Layer 5 of a small transformer language model trained on English Wikipedia (12 layers, counted from 0, width 128).
A neuron's activation on a vector x is GELU(weights . x + bias), where the dot is the dot product.
The model reads these tokens: " over" " a" " " "leg" "is" "l" "ative" " co" "ur" "t" " with" " no" " Ar" "tic" "le" " II" "I" " pro" "te" "ction" "s"

The vector x that enters this layer's MLP at each token. A number n stands for (n - 500) times 0.0077.
0 " over": 476 470 576 461 525 439 485 451 528 586 293 671 491 475 440 407 498 620 671 578 595 425 479 497 552 395 453 595 503 505 689 543 487 431 513 443 513 501 505 424 543 402 410 503 527 494 496 488 545 441 309 408 596 538 482 494 485 474 531 443 509 405 496 527 419 469 537 622 395 593 411 506 456 555 484 609 572 500 421 532 388 533 446 591 524 515 432 576 526 456 527 436 476 451 503 461 463 317 538 504 460 544 586 507 572 475 463 666 468 448 463 440 499 642 437 471 525 425 429 927 558 457 607 564 500 490 542 426
1 " a": 488 456 366 475 415 493 488 419 624 557 265 393 521 603 625 472 442 487 531 588 520 470 527 445 481 465 471 450 599 478 582 484 547 453 562 501 579 418 533 459 498 486 570 495 337 552 559 524 419 471 251 421 468 492 511 523 532 515 469 469 480 509 480 564 516 440 565 607 409 519 514 483 539 556 379 547 445 450 405 565 479 498 490 477 554 463 518 525 513 515 461 471 530 521 522 530 423 529 502 452 526 623 550 453 491 541 427 484 522 504 496 437 525 536 543 405 455 424 461 973 519 578 500 479 591 554 480 516
2 " ": 475 530 485 454 474 635 501 412 593 533 336 337 506 479 460 464 555 470 589 613 556 575 539 387 521 400 480 570 507 528 665 538 513 540 515 450 431 465 494 448 559 433 534 477 561 544 491 541 541 417 48 490 511 506 527 530 499 309 569 659 533 508 508 560 529 521 480 574 424 575 516 470 587 523 380 517 495 518 335 543 440 477 535 549 555 494 502 518 456 508 437 454 462 495 467 487 468 494 722 429 433 580 443 440 610 538 399 567 570 529 500 468 418 379 513 580 582 484 532 596 515 497 534 504 452 686 483 519
3 "leg": 491 597 663 618 562 416 501 367 545 670 444 265 575 419 426 469 414 590 537 516 549 466 581 410 494 413 547 684 466 408 556 436 554 442 648 429 410 514 512 489 376 681 580 354 597 657 360 425 542 445 316 504 472 534 462 628 496 552 569 501 610 487 397 587 489 520 514 669 370 531 422 473 443 470 496 575 302 557 489 556 381 604 392 645 553 516 427 428 489 548 423 334 435 493 672 621 392 518 366 534 531 688 377 528 580 502 415 635 522 423 466 459 517 539 610 550 554 623 441 663 356 496 461 400 563 586 500 444
4 "is": 673 471 634 571 474 392 628 500 632 620 252 432 539 565 499 394 511 562 517 620 455 386 497 420 528 275 487 527 480 502 517 490 452 493 604 516 490 479 547 542 503 494 593 643 420 698 442 343 557 390 276 559 498 496 589 550 496 481 509 504 370 525 414 634 575 484 440 710 383 583 541 438 348 500 486 524 505 534 390 478 397 517 549 394 482 678 454 337 378 567 540 414 480 429 596 338 394 504 365 667 572 680 507 399 694 547 546 485 507 538 399 394 527 516 572 415 434 623 491 574 569 531 541 554 456 580 566 281
5 "l": 685 541 562 476 304 416 516 501 650 644 392 365 480 489 413 444 462 517 391 494 616 391 493 421 397 422 574 572 505 469 585 461 370 423 488 354 495 537 472 411 607 537 446 501 315 606 553 523 469 436 196 445 425 540 429 758 352 506 514 634 419 548 343 535 564 572 469 541 444 399 530 557 562 480 540 548 587 502 611 516 414 347 548 549 510 530 653 364 558 439 542 395 477 471 579 775 427 411 439 609 509 725 502 521 633 431 553 551 672 613 520 520 527 529 503 521 476 647 524 574 538 459 531 514 564 512 485 449
6 "ative": 544 511 493 509 577 352 583 396 551 612 559 387 514 486 415 444 415 563 504 487 530 389 561 333 380 434 549 540 488 508 509 579 547 470 529 477 389 580 536 490 430 553 606 480 421 579 509 523 539 509 224 555 476 547 467 476 613 584 619 666 351 579 539 616 475 573 409 579 455 584 536 519 508 595 488 561 559 586 497 509 411 480 528 411 510 577 438 531 543 503 395 418 374 493 543 499 382 397 339 410 469 520 413 437 652 548 584 584 570 473 354 540 418 432 533 547 430 748 526 797 486 449 532 465 547 503 420 464
7 " co": 534 564 385 453 448 584 591 456 636 476 436 608 600 567 478 431 600 531 386 452 458 584 406 437 552 448 423 488 518 516 579 540 454 499 561 504 410 478 502 406 540 372 719 562 456 442 555 353 496 479 159 564 415 576 411 437 445 545 598 626 504 542 475 533 501 513 518 572 377 600 555 507 596 558 411 445 511 470 465 447 453 582 443 521 591 577 475 575 476 488 454 463 359 401 683 642 524 471 610 472 434 613 508 514 576 552 586 597 450 461 352 583 406 518 559 506 504 549 477 734 435 549 629 595 431 445 525 353
8 "ur": 403 554 757 517 517 540 649 500 475 498 418 502 629 564 386 483 653 639 498 682 496 481 596 452 438 487 612 446 515 463 483 578 397 441 568 520 540 558 450 341 546 575 586 525 486 612 523 522 579 437 223 507 504 580 489 652 586 575 523 562 371 580 423 485 545 519 451 656 428 582 316 605 429 522 538 532 426 490 326 558 411 423 446 587 555 501 550 166 529 636 512 380 489 412 542 584 451 491 430 432 446 572 569 583 517 320 482 692 374 476 421 526 447 516 462 486 544 464 485 584 627 347 425 562 516 477 458 288
9 "t": 529 548 624 363 300 437 548 417 543 433 499 456 441 519 381 408 575 735 426 476 463 406 645 462 298 349 603 589 488 477 521 438 440 417 553 471 472 502 479 412 453 459 606 591 664 557 574 659 530 491 242 510 421 669 511 731 699 415 504 589 320 595 407 543 529 546 511 502 424 518 464 530 509 455 462 600 596 508 386 452 376 391 413 549 538 510 556 504 570 396 458 486 466 494 517 678 435 485 390 423 430 706 549 614 652 407 440 700 593 479 462 543 630 405 494 490 514 531 452 635 512 575 490 470 648 468 477 483
10 " with": 488 501 482 444 618 379 535 504 540 492 346 570 534 460 469 463 552 487 493 513 579 543 358 458 482 604 555 459 477 568 636 493 429 488 465 539 466 449 558 400 533 471 524 451 474 415 496 503 454 421 257 484 544 649 441 453 400 512 527 436 492 475 425 603 457 517 528 596 467 552 546 577 511 545 552 549 516 499 480 439 478 431 520 535 539 485 417 514 476 565 502 436 596 471 522 518 449 443 611 497 495 614 468 459 459 555 539 644 453 492 480 527 412 458 538 471 434 478 470 969 563 563 571 537 471 502 459 391
11 " no": 386 487 434 494 580 496 430 364 510 605 504 409 594 460 482 489 560 462 477 572 500 557 441 397 467 551 430 466 547 457 675 628 515 510 581 518 584 567 473 326 350 565 632 559 278 608 575 473 476 474 228 614 438 390 462 531 559 515 574 645 506 468 429 479 533 373 510 658 467 610 455 521 571 566 459 495 482 400 556 692 476 449 358 487 512 526 466 426 589 518 504 449 457 426 536 470 511 489 512 520 376 609 575 490 599 454 361 643 487 521 540 488 475 548 451 585 565 527 408 795 595 644 472 395 405 513 457 407
12 " Ar": 547 540 586 508 572 356 620 477 620 649 360 441 592 498 599 514 459 444 536 550 467 561 417 276 451 420 527 484 573 469 570 570 384 434 504 463 500 588 426 452 388 520 569 495 389 576 527 387 636 399 114 507 429 520 506 556 554 400 547 514 544 593 458 591 543 462 537 563 448 501 470 484 405 530 481 547 541 630 384 609 558 527 470 445 440 631 562 407 492 422 511 450 474 548 641 489 505 412 607 614 431 543 509 514 571 539 448 676 483 498 457 481 542 682 573 486 432 517 519 633 629 347 394 417 429 521 400 506
13 "tic": 547 676 539 452 605 368 536 347 704 440 332 388 495 553 317 407 670 551 506 588 488 497 533 281 543 391 545 624 385 419 282 523 482 585 451 540 459 573 434 532 447 551 475 456 507 730 534 362 535 532 330 439 387 540 477 500 652 515 498 506 445 522 560 579 506 591 517 533 488 577 440 507 595 545 421 401 406 503 423 421 511 605 632 647 557 643 473 530 553 500 430 430 462 476 468 522 358 421 441 645 571 643 404 481 662 550 513 655 532 361 374 544 365 626 494 438 402 584 446 597 337 682 500 558 466 574 388 475
14 "le": 599 432 528 515 489 367 648 357 504 541 385 327 699 465 620 488 588 428 501 491 508 524 487 464 457 260 479 463 434 522 436 660 538 725 602 418 367 428 412 370 503 596 450 510 436 572 419 589 508 480 225 454 408 559 436 526 378 513 616 588 526 547 424 303 475 582 500 530 568 550 613 616 521 529 508 497 501 660 419 565 514 444 531 512 534 576 455 527 623 446 486 448 541 411 580 463 535 507 446 536 440 485 477 602 592 385 417 560 574 522 464 491 431 516 481 681 437 422 379 673 426 627 536 639 461 445 577 475
15 " II": 687 520 483 463 446 444 565 527 562 544 366 532 596 551 469 492 460 452 495 614 242 498 430 519 415 683 623 501 506 459 559 464 699 469 518 499 527 489 636 425 610 469 486 554 426 457 546 442 597 349 118 471 567 589 601 508 420 556 565 595 504 549 483 534 486 660 539 608 478 521 509 410 544 493 520 525 503 562 480 507 504 404 458 552 524 444 501 502 449 546 423 481 363 407 548 512 355 512 479 559 378 514 570 467 528 479 409 608 555 493 458 479 391 554 454 510 451 495 465 590 632 614 388 629 352 498 539 442
16 "I": 562 612 479 454 436 483 556 538 573 521 431 552 684 528 447 413 514 391 512 614 403 415 359 458 384 581 635 521 550 300 546 425 667 470 529 549 518 456 626 521 579 393 452 673 435 541 572 496 564 426 91 483 510 613 559 509 435 546 535 653 536 566 447 506 536 549 536 650 474 558 416 425 590 462 542 501 552 540 408 512 524 406 400 514 488 478 492 493 454 570 486 435 385 437 509 497 385 464 542 524 409 511 570 488 590 502 441 573 551 462 399 524 327 619 466 596 598 534 451 545 527 581 372 562 429 532 532 488
17 " pro": 589 544 508 523 501 558 569 505 500 492 405 432 607 604 573 521 489 355 440 529 427 563 468 447 427 567 601 533 671 629 504 628 559 533 555 360 512 481 549 501 582 519 601 553 434 577 486 419 486 522 172 581 441 508 458 442 550 490 568 452 374 343 423 504 516 444 587 688 370 551 460 498 548 541 390 416 397 398 579 490 461 462 417 517 568 442 469 505 516 544 509 446 432 532 499 412 460 579 616 534 332 497 504 515 549 415 397 628 454 452 402 476 603 572 452 577 539 543 454 776 552 502 526 598 484 517 475 368
18 "te": 525 604 380 510 382 490 716 416 669 542 469 417 485 459 364 628 629 392 481 603 585 393 502 485 469 296 570 525 498 549 422 527 416 563 505 453 392 486 507 491 507 531 540 476 512 496 463 549 479 488 251 764 500 534 471 698 639 544 610 554 561 417 513 536 576 566 457 617 398 479 454 603 456 476 520 479 549 528 622 305 480 463 469 481 612 531 502 449 532 595 524 450 548 540 387 283 460 597 426 362 417 834 468 667 637 387 456 684 517 399 441 526 413 542 527 547 419 425 446 731 437 449 607 583 397 375 449 447
19 "ction": 493 556 720 462 462 342 666 570 348 656 409 555 568 565 421 477 400 431 506 510 560 543 599 456 411 427 640 472 502 474 509 458 460 457 534 461 420 381 530 548 500 507 501 527 448 511 577 492 477 594 199 585 481 536 583 638 519 415 624 460 524 518 522 515 514 635 435 419 372 540 349 467 416 584 441 543 514 521 525 567 408 546 561 527 537 419 485 536 482 389 518 456 435 443 524 516 434 367 337 500 439 654 392 552 747 456 588 748 524 420 514 643 535 505 417 480 545 502 431 695 466 617 541 386 544 523 509 416
20 "s": 565 525 601 521 374 415 599 466 492 482 466 444 442 511 606 524 509 378 540 570 431 525 593 487 518 409 642 565 512 479 502 489 444 452 460 485 423 477 582 465 575 453 573 541 434 527 519 485 561 435 145 559 449 452 572 723 573 466 562 572 374 469 239 517 593 558 575 412 379 501 490 422 351 461 484 508 594 567 464 545 499 416 470 557 532 502 439 465 428 518 575 457 507 511 538 499 507 423 368 586 520 509 517 562 704 531 548 668 546 360 476 636 521 315 498 538 492 436 458 670 608 614 470 586 492 565 479 398

Each question shows the input weights of one neuron of the MLP. A number n stands for (n - 500) times 0.0016.

n259 (bias -0.077): 384 312 489 527 419 471 413 526 425 491 509 703 404 529 423 683 625 539 488 519 670 440 476 418 617 477 406 624 627 494 551 409 392 523 576 409 553 438 488 418 556 262 355 448 392 628 383 732 380 409 527 541 586 435 545 451 452 548 464 503 428 485 538 574 397 557 577 603 492 521 409 551 491 352 503 531 553 494 421 497 445 418 344 537 615 491 454 568 474 744 713 555 464 694 358 527 536 329 582 482 546 527 534 410 420 556 708 464 526 461 427 562 448 519 781 433 475 621 629 494 340 300 403 428 554 587 632 645
It fires most on token 0 " over"

n358 (bias -0.101): 629 558 497 478 465 445 458 430 380 442 570 559 520 509 500 679 409 628 320 625 636 590 455 545 671 533 404 538 545 551 422 465 651 702 546 512 450 559 437 722 403 589 386 687 422 359 532 625 462 546 545 228 458 653 584 509 583 294 494 617 424 428 635 338 325 627 488 314 595 535 509 582 387 387 522 506 435 528 426 453 616 598 588 519 441 330 582 558 570 410 416 482 565 406 494 564 490 233 433 509 724 295 409 527 500 560 494 401 485 488 584 491 379 494 541 298 621 509 581 406 466 570 663 563 450 355 648 629
It fires most on token 14 "le"

n25 (bias -0.087): 506 469 553 389 599 555 626 539 422 624 599 581 526 464 450 456 528 420 509 540 282 643 564 654 463 538 491 478 697 613 500 528 547 582 641 540 392 542 429 480 611 367 494 470 491 376 534 668 500 427 554 565 527 518 438 299 535 450 391 570 688 550 551 509 484 503 242 393 540 589 494 475 705 531 554 468 461 469 366 537 382 421 497 424 490 426 629 587 321 560 454 632 520 593 462 447 462 357 507 729 398 286 580 427 286 720 456 465 562 425 715 478 431 326 525 388 472 446 440 426 337 545 695 612 530 537 557 758
It fires most on token 2 " "

n436 (bias -0.180): 630 683 541 357 395 510 371 388 453 525 745 462 515 538 338 617 432 507 507 470 420 583 413 668 362 459 278 365 486 730 425 493 543 360 493 527 532 500 504 717 629 644 536 697 462 634 677 503 276 669 646 360 389 446 445 503 617 538 533 546 542 514 408 393 541 646 530 430 339 411 666 363 518 481 713 477 472 561 723 396 563 446 389 401 578 706 413 352 632 397 675 503 490 734 362 617 449 563 514 450 549 493 444 551 455 636 544 350 322 628 393 260 743 493 354 321 237 531 510 385 409 570 343 591 447 709 410 510
It fires most on token 5 "l"

n308 (bias -0.009): 331 629 539 522 516 444 518 487 380 473 519 437 574 471 384 660 519 585 553 630 534 468 562 556 630 412 628 444 410 405 524 634 492 527 515 431 443 537 414 658 448 529 497 546 495 492 477 612 456 543 686 576 497 563 432 543 394 618 411 578 447 610 513 535 388 555 419 486 590 486 519 522 382 314 576 526 546 448 527 495 527 445 405 556 511 594 511 353 457 556 525 495 523 574 418 578 461 494 281 404 622 587 557 497 537 474 551 394 615 477 461 511 532 550 469 500 442 705 340 107 505 545 494 550 547 302 643 518
On which token does it fire most, and how strongly? 8 "ur", at about 0.79

n45 (bias -0.083): 565 254 444 487 634 535 538 481 511 629 581 528 493 532 557 554 331 563 455 580 372 510 301 661 723 547 419 503 529 423 509 577 311 423 611 365 434 424 384 559 757 474 433 277 427 675 551 658 473 659 510 507 456 487 266 359 406 814 540 403 596 331 461 549 611 608 312 486 594 632 493 427 687 426 527 494 565 566 533 316 481 412 509 341 658 366 404 459 516 382 415 634 559 462 540 513 604 463 513 616 689 507 592 666 439 544 453 547 623 580 473 414 423 521 356 594 461 490 463 483 439 407 362 533 542 523 325 751
On which token does it fire most, and how strongly? 14 "le", at about 0.62

n360 (bias -0.059): 452 506 279 486 533 814 445 528 664 427 599 591 491 494 425 515 491 463 441 409 402 572 471 356 363 563 512 497 436 377 544 429 523 568 439 417 664 358 523 492 618 435 597 559 406 324 666 455 410 577 572 396 603 537 594 472 424 500 558 460 620 500 460 655 497 430 455 402 580 497 337 283 466 612 669 551 582 503 343 592 376 437 468 438 569 404 480 591 503 470 402 606 462 434 530 289 609 515 551 653 570 414 676 536 377 673 574 547 550 427 435 460 452 413 556 531 564 595 511 323 492 500 429 509 448 332 561 527
On which token does it fire most, and how strongly? 16 "I", at about 1.3

n144 (bias -0.065): 473 445 451 422 483 548 257 500 497 462 459 563 330 506 468 559 591 461 529 486 415 541 399 574 595 680 534 675 488 402 411 605 360 382 318 489 566 371 476 514 660 420 390 444 448 441 481 359 527 533 520 474 727 503 442 465 595 765 476 459 608 363 478 557 366 508 725 444 516 475 655 555 606 383 497 517 464 542 551 491 349 414 393 460 789 544 594 410 485 599 746 482 582 512 401 601 595 540 454 482 474 485 772 715 564 374 568 392 566 557 500 500 488 505 276 426 608 459 419 466 536 506 552 451 526 618 512 463
On which two tokens does it fire most, strongest first? 0 " over", 5 "l"

n507 (bias -0.124): 428 601 539 424 548 641 331 559 434 696 484 560 404 481 512 510 229 440 407 621 595 659 405 600 748 672 497 471 639 519 500 640 228 307 468 663 544 324 506 491 688 469 571 288 549 378 506 661 545 509 574 537 552 430 439 571 419 506 564 569 506 506 474 699 587 561 576 497 439 615 503 513 544 468 500 500 522 341 547 300 453 391 554 239 460 543 441 444 571 396 595 515 667 428 426 380 377 559 549 417 568 415 661 422 457 663 562 471 530 572 431 344 630 454 432 463 287 370 600 467 456 364 435 374 632 506 568 443
On which token does it fire most, and how strongly? 10 " with", at about 0.56

n248 (bias -0.039): 452 469 451 397 354 589 581 601 600 619 497 538 529 533 406 500 427 461 524 291 285 626 464 546 512 532 361 515 494 599 259 373 430 268 483 559 654 424 540 601 579 470 552 455 509 685 583 550 466 482 569 481 392 491 410 432 485 581 562 488 594 540 492 428 575 403 450 584 574 331 362 643 661 538 715 574 309 400 635 364 411 506 580 562 503 503 665 586 364 541 240 447 449 535 324 386 596 522 467 607 541 569 535 566 303 330 478 469 535 568 531 354 500 423 590 244 520 559 579 550 411 432 574 549 578 454 488 414
On which two tokens does it fire most, strongest first? 18 "te", 1 " a"

n422 (bias -0.106): 536 444 330 476 566 516 310 577 626 554 643 688 503 346 579 531 588 448 423 693 627 506 418 593 420 595 441 262 512 680 579 534 534 530 445 577 558 392 417 480 555 515 537 530 459 309 614 432 435 707 544 535 503 591 503 630 460 439 411 527 676 368 545 636 513 550 525 301 663 534 656 445 592 404 631 454 518 390 488 342 470 318 363 478 649 510 512 487 550 503 554 757 469 557 540 305 543 194 423 491 494 512 491 376 456 639 466 525 453 500 628 512 438 428 608 518 458 524 441 500 506 624 423 586 468 595 341 626
It fires most on token 10 " with"

n162 (bias -0.101): 551 434 423 685 451 627 352 430 546 379 449 725 385 494 719 483 464 597 535 557 591 553 424 576 319 719 414 526 519 483 456 374 376 440 387 542 552 582 516 371 559 551 599 389 357 631 420 468 480 628 574 417 544 426 419 465 646 562 424 516 352 533 533 642 514 461 497 557 551 744 388 631 522 462 537 427 465 324 391 555 475 445 609 447 524 446 450 500 566 550 325 434 524 446 579 388 702 640 562 158 645 445 493 574 487 676 737 261 388 722 674 292 456 491 474 497 607 639 452 412 525 468 348 438 676 533 509 408
It fires most on token 1 " a"

n267 (bias -0.050): 475 404 604 393 540 534 485 554 748 246 560 660 436 497 562 619 481 419 440 464 641 594 552 497 598 534 437 414 585 368 500 490 285 269 473 539 639 426 425 610 487 358 526 446 392 341 423 607 372 490 559 658 444 429 255 525 526 670 556 449 469 366 631 449 491 612 473 331 402 420 570 341 601 512 606 606 554 555 612 361 636 718 654 450 517 655 280 611 597 537 361 566 555 517 521 352 381 224 686 416 538 523 651 561 425 682 407 606 327 461 473 516 484 541 467 506 527 629 503 423 541 443 437 379 500 477 503 600
On which token does it fire most, and how strongly? 7 " co", at about 0.24

n10 (bias -0.075): 473 585 395 315 500 514 509 377 473 388 536 490 539 587 426 667 571 441 368 623 303 770 469 579 594 585 538 516 548 393 553 456 338 473 444 557 632 484 537 547 562 440 447 518 485 573 492 332 338 679 633 291 568 568 574 524 271 609 550 515 452 295 630 555 429 551 494 500 540 446 314 447 452 416 424 408 509 531 616 485 539 339 454 348 468 346 590 611 437 532 497 727 439 321 237 610 535 418 375 438 581 500 739 532 473 567 582 484 447 514 500 321 563 492 431 361 418 602 506 494 715 443 481 463 589 512 530 468
It fires most on token 15 " II"

n350 (bias -0.046): 446 618 465 511 595 477 634 525 566 531 593 696 452 438 414 515 480 488 472 398 494 447 604 547 576 604 547 409 400 453 497 518 433 627 350 492 466 407 344 792 552 730 444 548 522 418 595 508 366 472 515 451 370 586 572 550 597 481 247 528 544 538 452 583 625 570 598 288 595 633 520 566 447 508 612 513 514 468 577 457 371 323 379 497 437 383 372 533 517 450 580 467 503 533 260 544 559 562 392 537 425 366 527 555 581 445 598 397 387 503 562 583 693 576 620 430 529 433 346 476 398 486 441 471 521 315 606 481
It fires most on token 19 "ction"

n469 (bias -0.066): 508 553 487 563 500 592 466 374 437 516 543 457 382 457 365 601 373 593 487 482 617 407 641 520 386 495 604 385 457 520 566 719 486 411 538 477 590 457 522 573 596 489 408 473 387 527 591 503 572 503 529 366 405 678 439 455 480 450 494 570 566 633 429 486 537 450 497 441 481 588 511 599 390 582 689 613 462 577 538 621 444 391 389 359 514 724 439 614 537 449 651 535 461 409 487 539 539 528 466 426 633 426 628 503 540 521 511 654 603 660 432 536 396 385 690 266 412 425 449 360 357 438 492 416 304 492 619 376
It fires most on token 5 "l"

n349 (bias -0.174): 438 438 437 362 462 597 323 623 362 525 542 397 521 455 428 727 546 733 609 395 414 475 453 670 552 609 523 512 525 617 503 641 512 311 484 476 506 497 413 467 532 576 567 559 417 444 569 624 515 401 559 585 492 391 629 539 547 580 599 393 508 601 579 551 566 373 672 588 410 411 440 471 694 419 530 322 579 313 503 606 472 565 468 400 743 575 570 470 453 444 592 522 422 515 519 532 556 544 597 321 564 649 461 424 397 429 524 394 371 648 553 503 534 513 515 506 471 500 625 357 384 363 433 354 525 474 428 357
On which two tokens does it fire most, strongest first? 11 " no", 8 "ur"

n127 (bias -0.083): 550 435 552 583 440 480 381 572 391 531 619 429 527 491 630 520 625 772 637 390 419 481 581 516 451 415 438 419 432 604 503 425 652 647 596 407 462 466 500 561 327 575 419 519 475 519 465 760 542 367 517 456 352 698 417 316 490 466 516 522 630 619 444 586 386 395 453 379 558 388 300 448 566 384 526 599 560 583 415 487 632 612 548 510 503 523 668 415 711 523 452 565 708 430 473 536 667 388 544 645 441 392 427 868 413 604 493 369 610 410 335 551 472 506 666 381 423 447 539 460 434 344 497 471 606 313 361 590
On which token does it fire most, and how strongly? 14 "le", at about 1.4

n209 (bias -0.050): 314 491 567 457 561 432 520 407 342 479 485 735 423 449 583 717 478 506 706 540 646 506 577 525 615 642 438 491 506 612 556 744 701 725 503 451 417 555 299 724 396 545 406 380 518 473 548 644 416 449 532 286 441 500 591 419 416 459 522 572 550 361 489 342 378 601 534 330 471 367 606 451 428 370 415 374 413 543 564 476 449 570 523 491 388 583 429 665 432 462 561 533 586 459 543 569 509 450 455 534 500 366 373 631 515 383 475 296 553 526 446 442 518 561 569 380 348 282 514 522 557 527 691 497 650 614 462 468
It fires most on token 14 "le"

n183 (bias -0.193): 271 441 500 389 529 566 429 503 456 570 470 560 465 447 327 646 625 456 477 459 500 653 512 421 627 705 421 452 579 624 536 396 207 288 364 620 554 546 466 478 442 437 411 493 442 347 525 434 374 480 623 579 520 466 558 579 452 577 401 337 585 585 537 510 422 588 500 514 512 559 527 412 599 555 705 547 620 209 660 561 394 336 421 434 631 719 605 420 352 649 534 451 424 521 443 552 424 559 357 500 634 554 486 619 343 352 667 583 616 798 691 524 713 383 369 530 584 645 522 409 450 289 369 339 453 340 542 427
It fires most on token 5 "l"

n413 (bias -0.109): 591 522 503 382 567 612 632 494 564 533 512 594 604 606 476 516 568 379 579 483 356 518 564 724 440 691 418 434 536 377 565 427 484 394 361 665 593 312 506 612 804 367 405 618 435 467 531 639 390 625 537 319 533 568 619 449 329 512 481 488 635 316 509 614 470 500 403 446 438 596 356 500 549 503 608 454 713 429 534 315 518 424 555 236 568 565 539 495 467 306 549 731 570 455 410 336 462 398 526 401 440 352 577 465 443 647 513 576 539 436 459 494 632 390 374 360 369 440 463 532 576 391 563 409 583 606 422 456
It fires most on token 16 "I"

n137 (bias -0.099): 408 294 443 440 472 516 491 529 490 574 638 487 434 509 430 574 542 572 620 346 541 555 492 436 692 531 463 518 515 491 512 642 190 388 503 480 572 270 397 591 542 597 665 506 474 530 649 432 336 375 589 516 401 569 592 600 362 658 347 441 564 521 519 527 684 599 503 417 307 599 533 636 568 375 753 531 494 425 667 503 373 426 430 315 456 509 453 693 526 451 455 503 373 544 531 528 451 299 442 340 699 488 335 480 427 629 426 515 434 525 559 425 477 492 577 589 572 556 402 412 479 559 393 497 583 482 471 548
On which token does it fire most, and how strongly? 5 "l", at about 0.18

n318 (bias -0.112): 537 324 547 541 423 542 236 561 281 282 463 385 471 326 461 417 632 716 372 558 452 482 641 602 513 527 239 478 461 379 581 577 468 549 728 599 360 582 405 619 497 479 650 629 542 565 380 537 472 481 592 470 612 622 602 375 570 476 538 472 497 550 486 248 453 378 514 494 516 619 457 500 469 523 539 371 620 368 488 590 531 432 506 603 582 621 506 654 564 384 544 640 329 756 421 395 459 461 510 453 418 419 468 616 473 583 420 465 626 485 381 406 700 491 580 463 621 482 538 432 546 494 465 373 570 251 485 476
It fires most on token 9 "t"

n157 (bias -0.076): 417 438 464 323 497 593 561 514 567 540 665 497 354 517 545 381 480 474 520 473 266 756 374 515 633 514 524 547 500 506 302 583 497 474 516 592 613 530 503 448 622 440 506 363 584 523 519 639 556 534 529 460 503 515 500 494 518 450 417 566 790 482 554 520 453 472 546 527 523 563 425 400 717 587 485 590 474 398 379 433 466 575 486 485 421 555 446 661 477 590 538 650 456 578 440 521 467 431 455 538 336 436 385 414 331 625 467 476 648 626 629 567 551 341 556 511 449 245 524 491 406 227 619 491 643 518 371 522
It fires most on token 2 " "

n20 (bias -0.068): 455 503 509 471 593 471 528 331 740 500 519 510 534 286 582 557 349 601 669 622 269 459 527 500 513 543 510 500 573 493 516 670 408 487 563 354 608 510 437 633 552 522 500 295 462 619 476 503 708 697 601 597 711 562 569 347 340 522 573 532 630 421 593 623 355 506 497 413 474 513 574 444 426 388 480 454 683 477 426 500 538 295 341 202 500 643 402 385 576 574 422 519 580 575 258 447 653 513 523 284 573 367 382 658 456 522 406 400 431 445 527 291 589 423 650 465 296 382 473 510 417 455 440 414 646 602 446 565
On which two tokens does it fire most, strongest first? 12 " Ar", 6 "ative"

n185 (bias -0.114): 395 533 364 510 442 506 466 392 400 471 589 551 520 570 550 423 559 539 557 470 472 506 471 417 559 531 606 208 648 666 310 640 493 478 390 464 519 476 349 682 627 373 540 302 488 474 691 344 642 455 544 452 487 396 350 459 533 556 493 500 579 621 611 370 561 630 773 560 421 547 693 513 462 379 677 506 564 552 468 276 522 379 363 333 483 578 415 494 440 530 597 500 690 649 476 460 560 547 495 582 519 341 449 506 481 751 544 510 453 546 413 617 472 461 470 487 332 224 536 480 439 303 729 556 510 543 749 475
It fires most on token 7 " co"

n177 (bias -0.090): 538 441 388 574 600 460 427 616 553 428 569 574 647 350 562 543 458 468 456 605 575 401 341 464 380 536 428 513 438 582 328 595 484 450 412 539 410 403 461 600 596 566 347 267 423 472 597 487 529 649 505 245 311 596 552 453 458 543 604 591 841 548 465 573 497 419 456 536 614 840 516 571 685 497 674 428 478 429 497 433 550 664 611 480 554 209 603 415 463 530 382 606 557 573 392 272 477 615 512 587 544 439 497 451 463 540 503 415 463 551 625 320 422 412 363 330 497 447 343 500 503 663 539 636 715 500 581 515
On which three tokens does it fire most, strongest first? 14 "le", 10 " with", 13 "tic"

n462 (bias -0.102): 355 609 302 606 490 597 376 510 485 376 688 590 249 410 483 482 160 610 624 267 500 606 485 448 427 552 479 368 450 378 520 388 510 446 365 542 763 425 535 539 654 396 531 655 490 446 745 319 393 588 585 304 675 384 658 343 392 595 239 487 682 676 437 476 378 405 449 595 494 408 524 593 534 630 708 583 675 497 598 500 557 487 269 405 457 586 324 412 633 563 555 557 477 660 526 503 636 475 513 576 626 449 617 497 477 520 546 539 454 600 532 562 423 512 580 493 613 490 386 379 503 650 458 569 354 607 444 506
It fires most on token 16 "I"

n439 (bias -0.098): 494 461 542 405 390 564 671 457 676 485 478 676 553 485 494 477 604 693 478 485 534 552 858 725 398 473 307 250 515 613 527 661 494 444 644 633 585 454 401 512 585 472 481 475 427 534 402 642 411 581 591 674 613 547 488 383 436 521 410 389 549 405 538 453 660 522 311 503 489 585 416 643 395 412 536 432 466 352 528 412 534 404 503 390 671 362 427 503 561 591 352 485 533 448 394 95 374 494 607 443 555 491 438 494 470 581 633 477 554 456 513 462 672 549 542 435 538 552 421 451 370 512 616 420 574 376 436 476
It fires most on token 18 "te"

n19 (bias -0.053): 561 372 464 710 473 536 393 466 366 273 466 474 464 472 663 490 224 456 668 445 479 355 528 484 608 473 350 503 585 586 461 631 168 494 454 450 375 402 330 539 519 616 611 583 638 589 546 414 456 522 611 384 624 553 611 518 465 527 364 411 470 317 491 435 442 511 549 564 633 455 847 478 445 494 426 336 438 594 500 481 693 423 521 484 542 444 445 390 524 362 756 506 574 513 474 395 449 436 531 572 606 472 477 372 461 545 568 433 416 465 490 544 521 406 557 497 488 515 471 448 512 473 771 605 623 695 576 367
It fires most on token 4 "is"

n102 (bias -0.085): 318 388 434 522 743 589 479 466 521 586 497 625 392 534 352 490 617 707 396 474 457 682 486 468 545 548 487 343 674 471 413 359 481 420 669 606 657 454 513 542 491 445 497 451 365 645 445 702 354 618 562 447 445 541 614 610 404 419 414 469 448 519 488 481 559 524 572 468 473 688 286 285 635 656 648 453 608 484 447 346 494 345 394 413 595 438 460 583 436 568 603 604 453 575 488 442 356 329 319 383 631 450 708 613 491 602 716 436 440 521 539 553 540 357 353 636 503 561 564 510 503 417 337 459 500 494 521 426
It fires most on token 8 "ur"

n113 (bias 0.029): 497 485 587 566 603 485 408 536 544 452 506 785 473 494 663 559 560 506 634 372 461 461 389 427 477 546 509 491 597 491 330 626 356 430 568 636 431 569 483 590 408 458 311 598 423 480 434 542 480 334 561 379 169 554 399 411 535 568 520 331 503 445 466 509 589 406 679 477 435 394 466 468 447 459 653 444 517 397 574 534 349 606 484 521 482 673 506 523 542 488 571 531 457 625 626 643 640 488 350 523 533 511 542 582 522 489 647 491 467 497 424 537 747 448 520 478 421 603 452 565 289 478 453 567 573 414 389 495
On which three tokens does it fire most, strongest first? 12 " Ar", 13 "tic", 7 " co"